Layer 5 of a small transformer language model trained on English Wikipedia (12 layers, counted from 0, width 128).
A neuron's activation on a vector x is SiLU(gate . x) times (in . x), where the dot is the dot product.

Input weights of the MLP neurons that the questions are about. A number n stands for (n - 128) times 0.0059.
n21 gate: 138, 96, 134, 119, 65, 160, 135, 41, 95, 136, 122, 70, 138, 83, 162, 96, 88, 106, 173, 152, 149, 143, 137, 97, 160, 172, 182, 78, 74, 119, 101, 74, 77, 159, 112, 146, 178, 153, 186, 152, 105, 140, 158, 149, 121, 200, 98, 56, 110, 123, 170, 170, 94, 87, 121, 117, 169, 127, 131, 170, 113, 100, 168, 64, 167, 148, 153, 161, 141, 144, 117, 170, 128, 137, 171, 71, 88, 135, 151, 106, 148, 105, 139, 115, 155, 89, 50, 104, 159, 119, 122, 144, 66, 140, 134, 160, 183, 202, 150, 114, 136, 124, 132, 116, 119, 90, 148, 72, 128, 98, 78, 136, 104, 192, 150, 160, 92, 213, 147, 152, 122, 126, 135, 111, 156, 131, 140, 146
n23 gate: 120, 115, 118, 95, 122, 114, 99, 117, 99, 130, 137, 132, 128, 136, 60, 109, 134, 60, 137, 102, 153, 139, 86, 86, 130, 99, 125, 112, 120, 169, 54, 44, 129, 170, 118, 126, 169, 90, 102, 116, 96, 156, 162, 125, 134, 65, 154, 118, 56, 92, 70, 128, 108, 98, 137, 90, 110, 202, 156, 98, 109, 156, 113, 105, 121, 119, 143, 185, 63, 160, 144, 142, 121, 106, 144, 103, 165, 156, 165, 131, 94, 155, 91, 144, 106, 108, 187, 57, 126, 102, 169, 196, 139, 103, 162, 164, 130, 119, 81, 149, 121, 112, 160, 162, 87, 138, 27, 106, 114, 155, 189, 115, 144, 158, 164, 99, 165, 103, 163, 184, 110, 142, 127, 76, 96, 112, 130, 85
n52 gate: 133, 127, 135, 171, 162, 130, 170, 114, 129, 71, 132, 135, 125, 106, 161, 175, 176, 111, 106, 77, 138, 164, 120, 232, 132, 128, 163, 162, 212, 134, 115, 81, 143, 122, 184, 149, 115, 137, 151, 117, 111, 79, 117, 137, 141, 187, 133, 78, 65, 174, 193, 117, 65, 111, 108, 152, 131, 67, 187, 85, 101, 118, 177, 159, 129, 117, 89, 152, 117, 123, 152, 162, 154, 164, 147, 79, 129, 119, 74, 163, 184, 64, 112, 130, 123, 155, 138, 123, 127, 123, 150, 172, 164, 157, 150, 118, 142, 130, 56, 122, 140, 129, 137, 171, 189, 139, 114, 159, 122, 135, 131, 84, 149, 145, 67, 171, 101, 147, 93, 153, 146, 126, 130, 139, 190, 97, 140, 128
n93 gate: 114, 125, 139, 158, 120, 126, 137, 133, 165, 150, 87, 123, 155, 162, 111, 93, 109, 73, 171, 152, 134, 112, 183, 142, 100, 60, 138, 127, 199, 70, 158, 153, 179, 92, 45, 93, 113, 159, 174, 188, 73, 45, 85, 243, 112, 111, 166, 104, 153, 151, 169, 92, 130, 144, 120, 97, 86, 148, 173, 194, 130, 113, 79, 111, 111, 147, 102, 120, 101, 116, 188, 152, 102, 149, 161, 49, 86, 128, 118, 161, 146, 163, 111, 155, 113, 112, 137, 153, 109, 144, 106, 122, 137, 84, 103, 122, 135, 167, 105, 108, 115, 111, 155, 151, 172, 135, 154, 145, 110, 149, 216, 142, 145, 105, 146, 167, 85, 93, 90, 84, 107, 138, 120, 67, 126, 104, 143, 139
n98 gate: 118, 162, 60, 120, 155, 207, 134, 132, 120, 114, 143, 127, 129, 159, 168, 110, 154, 145, 105, 79, 88, 116, 78, 68, 204, 98, 120, 79, 143, 159, 144, 185, 125, 145, 133, 138, 158, 87, 178, 135, 143, 82, 164, 164, 141, 120, 125, 126, 127, 140, 109, 137, 69, 148, 127, 150, 142, 110, 181, 212, 141, 102, 125, 72, 120, 142, 108, 159, 122, 92, 145, 160, 135, 129, 127, 85, 89, 185, 117, 31, 128, 90, 132, 101, 94, 165, 75, 105, 111, 93, 126, 87, 137, 69, 145, 114, 119, 93, 79, 153, 74, 155, 83, 108, 142, 142, 138, 99, 160, 91, 115, 153, 92, 88, 89, 150, 56, 59, 156, 86, 111, 118, 133, 113, 97, 150, 130, 89
n141 gate: 149, 191, 53, 145, 139, 72, 94, 149, 111, 125, 148, 121, 113, 84, 134, 151, 105, 84, 67, 167, 110, 133, 75, 107, 90, 96, 123, 103, 72, 126, 161, 134, 131, 145, 194, 168, 152, 175, 94, 108, 153, 140, 114, 167, 172, 136, 119, 85, 127, 175, 117, 61, 136, 137, 105, 128, 157, 69, 125, 17, 145, 40, 128, 148, 53, 145, 167, 133, 106, 105, 114, 107, 138, 127, 126, 120, 126, 79, 187, 128, 152, 151, 114, 147, 164, 129, 188, 140, 180, 153, 164, 147, 146, 140, 138, 124, 60, 113, 137, 98, 164, 201, 140, 80, 162, 159, 54, 125, 72, 121, 84, 91, 106, 167, 83, 156, 70, 134, 78, 179, 154, 100, 138, 51, 173, 152, 149, 117
n183 gate: 163, 122, 144, 126, 106, 77, 114, 130, 103, 96, 133, 105, 209, 76, 116, 158, 88, 91, 149, 115, 174, 103, 177, 145, 166, 111, 125, 121, 150, 104, 163, 202, 116, 168, 92, 95, 129, 72, 178, 174, 73, 111, 141, 97, 125, 124, 108, 102, 79, 89, 145, 119, 131, 148, 126, 162, 152, 124, 105, 121, 69, 129, 84, 112, 128, 102, 143, 163, 105, 128, 157, 172, 70, 60, 135, 150, 142, 170, 165, 89, 146, 121, 161, 109, 124, 156, 171, 171, 110, 122, 96, 163, 166, 179, 167, 121, 111, 139, 100, 120, 131, 68, 64, 173, 106, 217, 87, 144, 114, 65, 135, 181, 145, 186, 102, 122, 96, 193, 112, 122, 193, 152, 73, 109, 92, 144, 161, 119
n263 gate: 77, 106, 114, 114, 137, 164, 180, 162, 53, 166, 193, 83, 143, 95, 167, 93, 143, 156, 121, 96, 84, 129, 172, 92, 110, 117, 133, 142, 130, 152, 156, 121, 114, 198, 116, 111, 81, 147, 59, 135, 133, 141, 134, 101, 151, 101, 137, 139, 125, 154, 157, 147, 137, 105, 129, 105, 130, 80, 124, 156, 160, 119, 148, 123, 93, 158, 98, 103, 161, 137, 107, 113, 162, 129, 148, 145, 128, 154, 167, 110, 161, 106, 125, 133, 135, 212, 86, 91, 157, 128, 110, 119, 156, 63, 153, 74, 144, 118, 120, 195, 148, 124, 211, 82, 200, 124, 120, 163, 173, 144, 86, 140, 136, 82, 162, 141, 117, 141, 117, 101, 74, 96, 109, 157, 163, 192, 157, 174
n21 in: 87, 115, 118, 162, 111, 174, 128, 82, 74, 82, 141, 128, 173, 185, 174, 83, 132, 165, 137, 93, 113, 141, 129, 123, 122, 182, 112, 93, 139, 94, 131, 155, 160, 100, 126, 180, 108, 110, 142, 64, 135, 112, 44, 76, 158, 147, 168, 95, 131, 164, 81, 108, 148, 91, 160, 133, 190, 165, 147, 154, 201, 112, 211, 113, 113, 135, 134, 112, 130, 172, 120, 117, 131, 155, 103, 72, 55, 78, 144, 109, 84, 141, 86, 88, 95, 152, 70, 174, 154, 149, 117, 81, 113, 134, 67, 170, 90, 188, 134, 154, 164, 77, 149, 104, 108, 147, 116, 98, 53, 143, 145, 20, 75, 77, 171, 136, 149, 139, 117, 98, 141, 113, 130, 94, 129, 183, 182, 156
n23 in: 48, 104, 137, 114, 41, 157, 98, 130, 162, 135, 81, 94, 95, 99, 88, 73, 117, 147, 146, 129, 147, 197, 153, 179, 146, 117, 164, 84, 90, 117, 129, 140, 116, 137, 169, 137, 127, 91, 129, 112, 89, 165, 128, 144, 114, 152, 117, 153, 98, 151, 138, 170, 172, 79, 11, 57, 137, 120, 99, 171, 128, 125, 70, 147, 135, 145, 120, 151, 192, 97, 176, 110, 113, 157, 127, 143, 90, 148, 128, 152, 108, 108, 97, 96, 158, 223, 123, 131, 105, 145, 104, 105, 95, 105, 127, 114, 146, 83, 96, 151, 161, 152, 135, 108, 182, 188, 163, 103, 149, 140, 151, 177, 130, 130, 162, 141, 118, 108, 134, 167, 130, 124, 147, 84, 195, 99, 118, 103
n52 in: 80, 155, 106, 125, 151, 97, 146, 109, 113, 102, 175, 140, 91, 112, 101, 136, 129, 124, 67, 102, 128, 122, 161, 151, 140, 100, 150, 135, 157, 134, 155, 96, 111, 66, 37, 120, 111, 116, 73, 91, 123, 87, 116, 116, 47, 152, 86, 146, 158, 143, 99, 132, 171, 65, 144, 103, 152, 169, 163, 115, 106, 118, 113, 46, 175, 107, 127, 74, 146, 91, 142, 121, 113, 148, 78, 131, 132, 84, 161, 151, 134, 144, 155, 172, 133, 152, 147, 105, 157, 109, 155, 209, 130, 113, 114, 158, 150, 140, 159, 151, 92, 208, 119, 139, 151, 116, 128, 153, 67, 139, 162, 149, 142, 146, 97, 91, 107, 154, 76, 126, 231, 191, 127, 118, 140, 176, 146, 167
n93 in: 112, 95, 105, 136, 188, 121, 144, 121, 151, 174, 181, 43, 208, 108, 138, 122, 120, 124, 115, 58, 31, 183, 132, 126, 30, 105, 167, 160, 131, 139, 97, 99, 126, 144, 108, 178, 154, 153, 158, 120, 91, 60, 89, 154, 114, 151, 82, 92, 158, 164, 170, 155, 91, 115, 128, 135, 162, 163, 71, 124, 85, 102, 192, 139, 103, 98, 133, 65, 182, 106, 90, 163, 92, 116, 178, 174, 109, 153, 159, 161, 135, 109, 72, 139, 167, 172, 79, 141, 132, 180, 75, 81, 52, 144, 181, 147, 123, 141, 106, 120, 94, 102, 206, 106, 85, 167, 198, 90, 140, 185, 140, 196, 121, 148, 118, 118, 142, 169, 167, 103, 173, 123, 190, 137, 140, 98, 133, 209
n98 in: 139, 128, 128, 68, 63, 78, 141, 145, 121, 141, 125, 150, 179, 176, 89, 142, 248, 122, 63, 131, 80, 133, 163, 147, 202, 93, 91, 162, 142, 121, 145, 121, 183, 136, 84, 66, 139, 141, 55, 135, 140, 128, 84, 175, 79, 108, 109, 132, 183, 92, 125, 173, 121, 181, 135, 143, 176, 129, 128, 88, 107, 127, 158, 90, 152, 119, 65, 74, 125, 81, 122, 88, 192, 108, 170, 93, 72, 149, 122, 98, 120, 168, 166, 97, 139, 79, 143, 157, 120, 92, 116, 95, 188, 160, 135, 114, 132, 116, 119, 100, 108, 153, 162, 116, 108, 131, 62, 141, 154, 117, 150, 150, 81, 118, 144, 165, 95, 144, 160, 138, 96, 110, 169, 154, 132, 127, 155, 79
n141 in: 76, 133, 105, 52, 138, 131, 132, 130, 144, 146, 123, 130, 86, 64, 94, 158, 103, 139, 76, 192, 131, 82, 73, 138, 141, 108, 170, 146, 202, 133, 150, 147, 91, 110, 167, 229, 138, 110, 119, 27, 109, 127, 106, 129, 134, 106, 94, 69, 115, 152, 97, 117, 203, 187, 148, 120, 100, 127, 156, 128, 76, 128, 97, 184, 134, 133, 86, 107, 129, 81, 158, 93, 76, 77, 120, 183, 93, 135, 163, 132, 118, 106, 96, 125, 64, 117, 84, 68, 90, 135, 126, 60, 182, 137, 149, 164, 167, 150, 103, 104, 95, 86, 148, 163, 84, 115, 117, 105, 164, 122, 133, 172, 138, 172, 110, 134, 126, 130, 177, 136, 34, 173, 160, 182, 129, 196, 140, 130
n183 in: 139, 142, 176, 111, 116, 127, 120, 192, 74, 42, 39, 83, 119, 129, 101, 98, 138, 71, 148, 109, 178, 88, 127, 133, 160, 85, 149, 169, 73, 184, 163, 108, 123, 138, 84, 99, 85, 116, 73, 134, 152, 131, 130, 150, 108, 136, 156, 89, 154, 41, 100, 131, 126, 122, 129, 164, 187, 130, 144, 215, 101, 138, 70, 96, 147, 107, 120, 214, 160, 142, 122, 196, 89, 130, 227, 88, 160, 148, 125, 92, 121, 133, 181, 85, 127, 150, 191, 194, 114, 168, 96, 121, 134, 99, 120, 66, 84, 149, 103, 99, 145, 111, 118, 151, 133, 167, 117, 167, 69, 179, 117, 139, 153, 65, 139, 125, 131, 220, 124, 80, 84, 84, 66, 128, 184, 187, 139, 96
n263 in: 158, 113, 130, 145, 135, 124, 140, 128, 99, 201, 137, 123, 129, 149, 85, 107, 149, 133, 68, 107, 178, 151, 147, 187, 119, 105, 137, 138, 138, 181, 157, 115, 129, 137, 97, 100, 173, 130, 107, 143, 212, 124, 98, 137, 110, 133, 135, 100, 85, 80, 126, 109, 153, 90, 182, 142, 171, 114, 61, 174, 170, 208, 158, 120, 68, 158, 168, 231, 194, 123, 131, 111, 94, 142, 125, 180, 151, 136, 140, 134, 146, 109, 79, 72, 97, 118, 71, 119, 115, 128, 44, 128, 157, 150, 134, 190, 113, 108, 117, 126, 78, 105, 135, 128, 113, 99, 163, 150, 167, 97, 105, 120, 94, 211, 160, 123, 168, 124, 159, 145, 170, 144, 144, 107, 143, 141, 129, 163

Each question shows a token from some text and the vector x that enters the MLP there. A number n stands for (n - 128) times 0.042.

"r": 155, 87, 103, 102, 125, 152, 132, 160, 176, 152, 98, 129, 119, 110, 181, 83, 121, 123, 107, 150, 116, 157, 98, 132, 128, 126, 145, 140, 131, 109, 157, 178, 140, 148, 168, 119, 122, 98, 119, 96, 67, 124, 169, 68, 151, 139, 91, 125, 161, 180, 138, 117, 146, 68, 140, 133, 153, 214, 130, 148, 105, 98, 169, 158, 160, 157, 94, 118, 110, 118, 149, 82, 141, 145, 109, 109, 135, 117, 131, 145, 137, 127, 139, 127, 78, 112, 150, 163, 145, 103, 131, 132, 88, 144, 132, 102, 124, 135, 96, 90, 115, 107, 125, 117, 114, 87, 111, 139, 113, 104, 133, 118, 134, 137, 161, 126, 169, 131, 136, 113, 151, 108, 162, 145, 83, 96, 128, 92
Which three neurons fire most, strongest first? n183, n263, n52

".": 122, 100, 118, 115, 162, 99, 76, 189, 156, 132, 91, 148, 135, 189, 137, 108, 157, 124, 124, 121, 145, 113, 73, 165, 87, 148, 116, 155, 113, 161, 85, 151, 127, 135, 130, 146, 145, 127, 129, 104, 120, 94, 102, 105, 117, 114, 112, 126, 112, 128, 115, 152, 92, 69, 114, 147, 153, 135, 137, 128, 100, 83, 134, 149, 152, 166, 119, 167, 130, 131, 131, 80, 112, 171, 118, 143, 137, 142, 150, 143, 101, 115, 118, 187, 99, 149, 108, 127, 134, 152, 124, 150, 102, 79, 167, 119, 125, 122, 138, 94, 162, 120, 140, 129, 147, 121, 174, 167, 124, 137, 196, 92, 126, 124, 137, 148, 130, 146, 143, 127, 125, 114, 148, 172, 103, 136, 102, 96
The most active neuron and its activation: n23, at about 2.8

"ment": 118, 55, 140, 121, 155, 136, 128, 174, 165, 139, 125, 132, 138, 130, 189, 99, 132, 103, 85, 155, 157, 153, 138, 127, 142, 153, 152, 132, 114, 146, 106, 140, 111, 144, 179, 85, 110, 116, 96, 132, 129, 138, 179, 84, 134, 145, 76, 101, 118, 154, 190, 136, 125, 64, 153, 143, 136, 205, 113, 137, 152, 102, 117, 145, 114, 167, 113, 129, 127, 107, 128, 114, 148, 177, 116, 145, 128, 111, 152, 115, 107, 130, 162, 182, 86, 121, 66, 148, 102, 115, 108, 158, 131, 104, 161, 110, 187, 112, 116, 102, 88, 102, 147, 162, 137, 111, 157, 169, 105, 162, 121, 86, 115, 127, 129, 141, 121, 158, 168, 168, 93, 108, 143, 141, 106, 126, 119, 99
The most active neuron and its activation: n263, at about 6.2

"Military ": 128, 127, 188, 143, 144, 130, 111, 154, 145, 146, 79, 133, 141, 152, 157, 139, 135, 140, 144, 116, 157, 140, 127, 136, 154, 169, 150, 140, 119, 137, 155, 149, 55, 135, 155, 129, 145, 173, 120, 127, 68, 117, 193, 104, 137, 96, 67, 136, 96, 111, 126, 117, 66, 87, 119, 131, 134, 149, 139, 136, 115, 80, 134, 163, 168, 141, 124, 175, 96, 134, 91, 99, 125, 144, 118, 138, 100, 128, 137, 105, 99, 121, 110, 145, 125, 107, 106, 177, 117, 127, 165, 95, 120, 129, 139, 157, 169, 71, 107, 129, 134, 170, 151, 164, 100, 121, 149, 119, 107, 138, 169, 50, 92, 75, 179, 164, 123, 118, 73, 128, 173, 72, 133, 175, 131, 107, 82, 168
The most active neuron and its activation: n21, at about 2.3

"Pl": 186, 137, 153, 124, 125, 104, 170, 151, 134, 157, 82, 156, 116, 136, 145, 128, 153, 154, 114, 148, 120, 163, 136, 138, 99, 149, 137, 166, 146, 114, 147, 157, 120, 152, 135, 96, 120, 128, 164, 98, 73, 134, 169, 74, 88, 88, 120, 97, 95, 194, 160, 111, 120, 82, 121, 136, 148, 139, 154, 141, 138, 100, 77, 152, 129, 200, 102, 109, 119, 121, 107, 105, 178, 88, 130, 152, 126, 69, 169, 109, 185, 128, 183, 134, 98, 143, 163, 206, 149, 112, 127, 100, 94, 95, 143, 65, 136, 142, 117, 132, 112, 154, 117, 142, 120, 138, 130, 157, 73, 120, 117, 86, 123, 125, 105, 169, 187, 164, 157, 126, 202, 107, 145, 176, 126, 130, 88, 112
The most active neuron and its activation: n52, at about 2.5

"are ": 134, 90, 136, 168, 142, 142, 130, 158, 123, 134, 120, 108, 107, 153, 194, 128, 131, 156, 120, 125, 163, 122, 123, 152, 113, 152, 152, 164, 100, 109, 106, 133, 89, 149, 142, 115, 171, 117, 109, 126, 117, 114, 115, 113, 91, 98, 150, 187, 154, 101, 111, 107, 117, 118, 144, 137, 119, 148, 141, 134, 144, 83, 95, 182, 166, 123, 108, 151, 102, 111, 127, 75, 107, 127, 100, 135, 119, 113, 115, 132, 125, 110, 53, 119, 110, 140, 109, 197, 107, 119, 140, 133, 105, 128, 153, 136, 148, 130, 139, 107, 104, 185, 140, 160, 115, 133, 144, 134, 106, 125, 139, 82, 113, 134, 133, 137, 163, 152, 109, 144, 145, 133, 132, 153, 133, 146, 120, 165
The neuron with the highest activation: n98

"graph": 137, 133, 153, 132, 114, 120, 91, 158, 167, 151, 98, 158, 125, 147, 165, 144, 141, 125, 114, 171, 149, 151, 137, 110, 96, 164, 175, 125, 117, 168, 149, 107, 89, 139, 151, 109, 93, 121, 101, 128, 91, 124, 134, 101, 103, 106, 146, 129, 114, 135, 123, 124, 107, 64, 155, 146, 153, 168, 96, 143, 116, 102, 107, 118, 123, 158, 96, 159, 66, 105, 115, 116, 147, 150, 169, 160, 83, 144, 192, 160, 161, 129, 157, 107, 95, 146, 122, 146, 91, 98, 112, 153, 99, 115, 169, 113, 170, 157, 141, 123, 82, 101, 140, 142, 138, 109, 148, 159, 88, 129, 149, 97, 138, 76, 148, 165, 143, 158, 141, 142, 187, 117, 136, 116, 98, 130, 78, 77
The most active neuron and its activation: n23, at about 1.7

"y": 123, 105, 123, 135, 160, 137, 142, 163, 142, 152, 112, 148, 143, 149, 156, 137, 144, 132, 112, 141, 170, 127, 115, 164, 117, 160, 138, 147, 145, 140, 129, 150, 133, 122, 160, 92, 117, 104, 126, 113, 126, 85, 174, 109, 106, 140, 141, 121, 136, 132, 167, 108, 148, 109, 129, 164, 123, 184, 150, 128, 118, 125, 99, 157, 132, 149, 114, 149, 126, 136, 140, 80, 146, 179, 116, 165, 144, 82, 145, 149, 164, 108, 137, 124, 128, 92, 147, 157, 110, 131, 96, 128, 117, 104, 119, 103, 121, 142, 108, 107, 113, 120, 139, 102, 111, 91, 149, 167, 83, 135, 76, 101, 136, 109, 189, 135, 138, 136, 176, 132, 104, 90, 144, 150, 100, 158, 103, 104
The neuron with the highest activation: n93

"ical ": 118, 91, 134, 151, 116, 156, 139, 156, 140, 142, 89, 131, 127, 115, 145, 118, 125, 129, 134, 115, 137, 146, 119, 116, 139, 156, 141, 161, 129, 131, 114, 152, 59, 150, 129, 118, 164, 133, 151, 123, 122, 96, 149, 98, 120, 103, 149, 108, 174, 135, 134, 119, 92, 140, 178, 132, 148, 133, 139, 114, 130, 86, 167, 152, 175, 146, 135, 118, 143, 100, 102, 90, 118, 145, 137, 126, 124, 124, 135, 120, 116, 123, 63, 140, 125, 117, 96, 180, 84, 129, 120, 156, 132, 122, 119, 106, 159, 143, 128, 120, 91, 150, 134, 142, 81, 97, 169, 182, 134, 141, 128, 73, 118, 109, 118, 144, 152, 144, 115, 114, 98, 86, 150, 155, 91, 111, 117, 157
The most active neuron and its activation: n21, at about 5

"production ": 131, 132, 181, 145, 139, 136, 124, 158, 165, 145, 85, 128, 159, 151, 148, 109, 142, 111, 63, 147, 153, 167, 101, 123, 135, 145, 150, 139, 129, 135, 104, 152, 47, 142, 142, 137, 200, 130, 91, 112, 113, 104, 144, 94, 108, 130, 107, 146, 122, 114, 103, 87, 81, 92, 158, 139, 109, 129, 133, 133, 166, 79, 132, 144, 127, 139, 122, 166, 93, 113, 129, 111, 125, 126, 133, 135, 81, 133, 158, 131, 125, 122, 86, 117, 87, 109, 77, 179, 86, 155, 140, 117, 116, 155, 113, 137, 162, 142, 139, 101, 84, 139, 143, 142, 111, 152, 127, 164, 102, 104, 201, 86, 94, 140, 119, 131, 148, 141, 87, 109, 163, 100, 152, 152, 102, 131, 110, 168
The neuron with the highest activation: n21

"au": 148, 50, 89, 157, 150, 147, 174, 187, 177, 143, 97, 99, 140, 133, 197, 122, 174, 96, 71, 133, 162, 158, 130, 121, 132, 94, 142, 185, 94, 139, 132, 148, 121, 101, 146, 101, 111, 115, 117, 101, 110, 150, 207, 77, 152, 70, 138, 132, 126, 144, 175, 134, 117, 86, 133, 144, 159, 192, 134, 169, 89, 107, 136, 140, 118, 145, 91, 155, 135, 125, 138, 83, 100, 211, 127, 101, 141, 111, 146, 120, 115, 103, 138, 151, 156, 124, 127, 106, 114, 125, 93, 127, 112, 110, 143, 118, 146, 144, 115, 130, 75, 104, 116, 109, 172, 123, 145, 137, 106, 139, 107, 126, 118, 150, 159, 120, 138, 153, 101, 141, 122, 90, 178, 123, 120, 166, 104, 114
The neuron with the highest activation: n263

"a ": 130, 141, 134, 140, 120, 125, 125, 124, 138, 131, 107, 125, 125, 139, 151, 133, 145, 133, 105, 156, 143, 115, 106, 145, 116, 134, 134, 127, 92, 124, 102, 116, 107, 143, 143, 102, 174, 150, 137, 124, 119, 112, 159, 91, 91, 115, 136, 120, 149, 130, 98, 68, 114, 129, 136, 157, 154, 151, 105, 137, 102, 96, 113, 172, 173, 161, 97, 167, 112, 110, 125, 94, 115, 129, 124, 112, 139, 151, 130, 145, 125, 125, 56, 87, 90, 124, 80, 185, 109, 137, 114, 140, 137, 128, 148, 120, 145, 113, 129, 123, 119, 178, 156, 110, 102, 137, 155, 155, 103, 126, 117, 109, 114, 148, 123, 132, 124, 135, 112, 115, 127, 70, 114, 136, 125, 162, 136, 136
Which two neurons fire most, strongest first? n141, n21

"Ser": 132, 126, 195, 116, 123, 91, 131, 163, 177, 127, 79, 133, 113, 145, 159, 193, 109, 142, 93, 159, 176, 133, 126, 125, 155, 142, 170, 138, 97, 160, 158, 118, 142, 153, 96, 115, 76, 133, 165, 89, 75, 107, 107, 73, 118, 86, 127, 140, 148, 157, 127, 117, 97, 57, 146, 159, 137, 130, 138, 135, 110, 120, 97, 180, 127, 160, 107, 164, 103, 102, 77, 65, 175, 134, 92, 127, 141, 77, 153, 124, 158, 92, 132, 136, 76, 95, 137, 123, 128, 113, 114, 123, 119, 119, 136, 106, 117, 148, 66, 147, 73, 136, 122, 131, 134, 119, 139, 148, 103, 117, 141, 90, 100, 115, 119, 167, 159, 149, 128, 136, 240, 99, 160, 123, 77, 138, 99, 100
The neuron with the highest activation: n52

"air": 149, 123, 135, 140, 144, 124, 116, 138, 158, 138, 56, 131, 154, 179, 154, 122, 153, 106, 107, 147, 149, 149, 100, 134, 98, 154, 136, 123, 130, 132, 123, 160, 98, 103, 170, 99, 123, 125, 108, 107, 90, 145, 176, 110, 103, 122, 71, 141, 91, 111, 133, 119, 104, 83, 123, 187, 137, 207, 142, 143, 145, 129, 89, 149, 137, 149, 93, 174, 92, 133, 127, 58, 163, 169, 105, 125, 101, 114, 92, 127, 122, 110, 135, 136, 101, 129, 90, 146, 111, 122, 118, 153, 102, 112, 149, 112, 158, 130, 114, 94, 76, 114, 141, 163, 129, 108, 152, 116, 114, 159, 155, 91, 102, 151, 163, 146, 128, 137, 145, 143, 199, 93, 165, 108, 157, 158, 78, 150
Which two neurons fire most, strongest first? n23, n21

"ic ": 122, 89, 149, 126, 134, 144, 141, 152, 149, 150, 111, 123, 124, 94, 154, 109, 152, 148, 118, 136, 147, 170, 111, 132, 118, 151, 156, 127, 135, 111, 85, 134, 66, 134, 145, 105, 150, 133, 129, 129, 98, 81, 185, 99, 123, 94, 142, 123, 136, 99, 132, 112, 100, 131, 160, 135, 121, 146, 131, 138, 126, 83, 147, 155, 163, 133, 113, 164, 136, 114, 95, 96, 117, 185, 111, 108, 113, 142, 188, 105, 114, 134, 81, 93, 117, 109, 110, 156, 108, 125, 117, 169, 150, 130, 120, 120, 177, 92, 127, 116, 138, 181, 135, 111, 77, 103, 162, 168, 121, 140, 132, 93, 101, 111, 153, 139, 148, 142, 102, 107, 87, 83, 164, 160, 101, 133, 114, 134
Which three neurons fire most, strongest first? n21, n263, n52

"is ": 142, 94, 131, 145, 127, 125, 96, 155, 131, 137, 108, 122, 117, 115, 176, 118, 151, 150, 112, 135, 164, 113, 138, 131, 125, 163, 135, 159, 100, 108, 81, 100, 102, 135, 148, 136, 179, 111, 125, 136, 95, 109, 153, 99, 81, 93, 155, 173, 159, 94, 118, 97, 118, 117, 103, 135, 116, 156, 155, 149, 133, 71, 98, 149, 176, 172, 99, 159, 78, 110, 144, 84, 113, 144, 98, 127, 128, 101, 139, 121, 119, 132, 70, 122, 92, 143, 97, 190, 100, 127, 131, 155, 119, 102, 150, 141, 148, 117, 149, 145, 108, 149, 138, 126, 109, 112, 132, 138, 110, 157, 139, 126, 118, 143, 154, 151, 177, 156, 107, 113, 159, 118, 124, 138, 137, 148, 133, 136
The most active neuron and its activation: n23, at about 2.4

"'": 127, 93, 90, 103, 130, 119, 132, 188, 139, 142, 129, 133, 132, 131, 170, 106, 107, 109, 117, 110, 129, 166, 96, 125, 121, 152, 144, 179, 148, 139, 94, 153, 104, 113, 152, 91, 93, 122, 121, 133, 109, 157, 167, 112, 74, 102, 122, 131, 107, 124, 152, 90, 74, 105, 117, 136, 169, 157, 121, 153, 121, 63, 172, 153, 125, 176, 126, 152, 163, 164, 121, 59, 77, 149, 100, 121, 146, 99, 125, 156, 91, 168, 126, 165, 110, 149, 83, 132, 128, 131, 165, 146, 111, 95, 124, 146, 187, 136, 128, 138, 127, 108, 96, 123, 100, 112, 168, 116, 91, 164, 88, 135, 135, 134, 201, 127, 101, 131, 142, 108, 106, 124, 129, 173, 90, 142, 109, 138
Which two neurons fire most, strongest first? n21, n98

"ally ": 107, 77, 138, 124, 126, 134, 122, 149, 151, 142, 116, 152, 132, 130, 187, 112, 121, 152, 147, 113, 172, 137, 116, 127, 131, 149, 134, 176, 99, 117, 84, 140, 96, 138, 131, 111, 144, 117, 132, 133, 119, 124, 149, 118, 84, 118, 130, 160, 120, 132, 108, 103, 83, 118, 140, 148, 139, 168, 134, 165, 132, 93, 118, 155, 163, 156, 133, 134, 154, 104, 146, 77, 84, 162, 127, 105, 139, 98, 152, 95, 110, 113, 74, 122, 143, 122, 124, 176, 103, 153, 141, 149, 142, 106, 120, 128, 141, 139, 137, 135, 142, 177, 142, 155, 95, 110, 148, 158, 114, 132, 166, 124, 120, 136, 144, 124, 107, 139, 97, 127, 142, 120, 139, 139, 107, 105, 122, 164
The most active neuron and its activation: n21, at about 1.2

"ow": 157, 129, 129, 135, 175, 154, 110, 183, 164, 133, 69, 151, 115, 146, 138, 141, 129, 143, 135, 140, 190, 128, 109, 135, 96, 132, 202, 111, 121, 157, 140, 178, 120, 141, 106, 92, 114, 108, 115, 106, 121, 129, 137, 124, 137, 110, 123, 136, 147, 161, 159, 130, 142, 89, 138, 118, 137, 229, 144, 129, 99, 119, 151, 160, 100, 183, 112, 190, 124, 115, 122, 113, 135, 171, 111, 164, 142, 125, 116, 146, 167, 91, 130, 171, 127, 113, 131, 165, 133, 150, 82, 152, 113, 97, 138, 146, 143, 128, 129, 103, 92, 103, 114, 166, 105, 98, 161, 147, 101, 134, 89, 113, 161, 134, 155, 150, 127, 126, 162, 142, 93, 109, 161, 120, 125, 149, 90, 124
Which three neurons fire most, strongest first? n98, n21, n52

"that ": 129, 119, 148, 130, 121, 148, 117, 139, 134, 143, 106, 135, 129, 137, 172, 108, 166, 113, 118, 132, 150, 119, 127, 144, 127, 162, 141, 110, 114, 147, 93, 149, 88, 150, 132, 95, 154, 92, 151, 161, 137, 118, 145, 117, 109, 135, 112, 141, 124, 143, 121, 102, 92, 135, 124, 131, 135, 162, 128, 151, 128, 112, 133, 168, 142, 150, 132, 156, 109, 87, 135, 70, 126, 117, 131, 141, 147, 113, 142, 158, 117, 123, 55, 103, 121, 154, 126, 184, 110, 138, 122, 117, 151, 120, 140, 125, 135, 127, 128, 138, 143, 147, 124, 136, 95, 126, 140, 156, 111, 136, 137, 79, 87, 133, 147, 130, 137, 153, 98, 127, 124, 80, 146, 149, 129, 116, 114, 184
Which three neurons fire most, strongest first? n141, n98, n21

"Supreme ": 114, 138, 126, 125, 151, 174, 140, 162, 128, 143, 45, 130, 114, 158, 138, 151, 132, 166, 140, 158, 151, 144, 132, 107, 140, 150, 170, 139, 89, 145, 165, 140, 63, 143, 133, 111, 126, 194, 121, 117, 69, 155, 156, 82, 141, 127, 120, 150, 101, 145, 73, 131, 68, 83, 104, 151, 144, 149, 148, 139, 93, 85, 103, 146, 195, 136, 111, 139, 104, 98, 78, 113, 125, 134, 141, 129, 139, 121, 158, 142, 125, 103, 92, 115, 116, 108, 109, 180, 131, 158, 126, 87, 124, 124, 130, 135, 140, 139, 149, 149, 132, 182, 157, 177, 119, 132, 153, 128, 118, 117, 129, 77, 96, 108, 188, 152, 144, 94, 54, 158, 159, 59, 132, 121, 131, 78, 117, 208
The most active neuron and its activation: n21, at about 6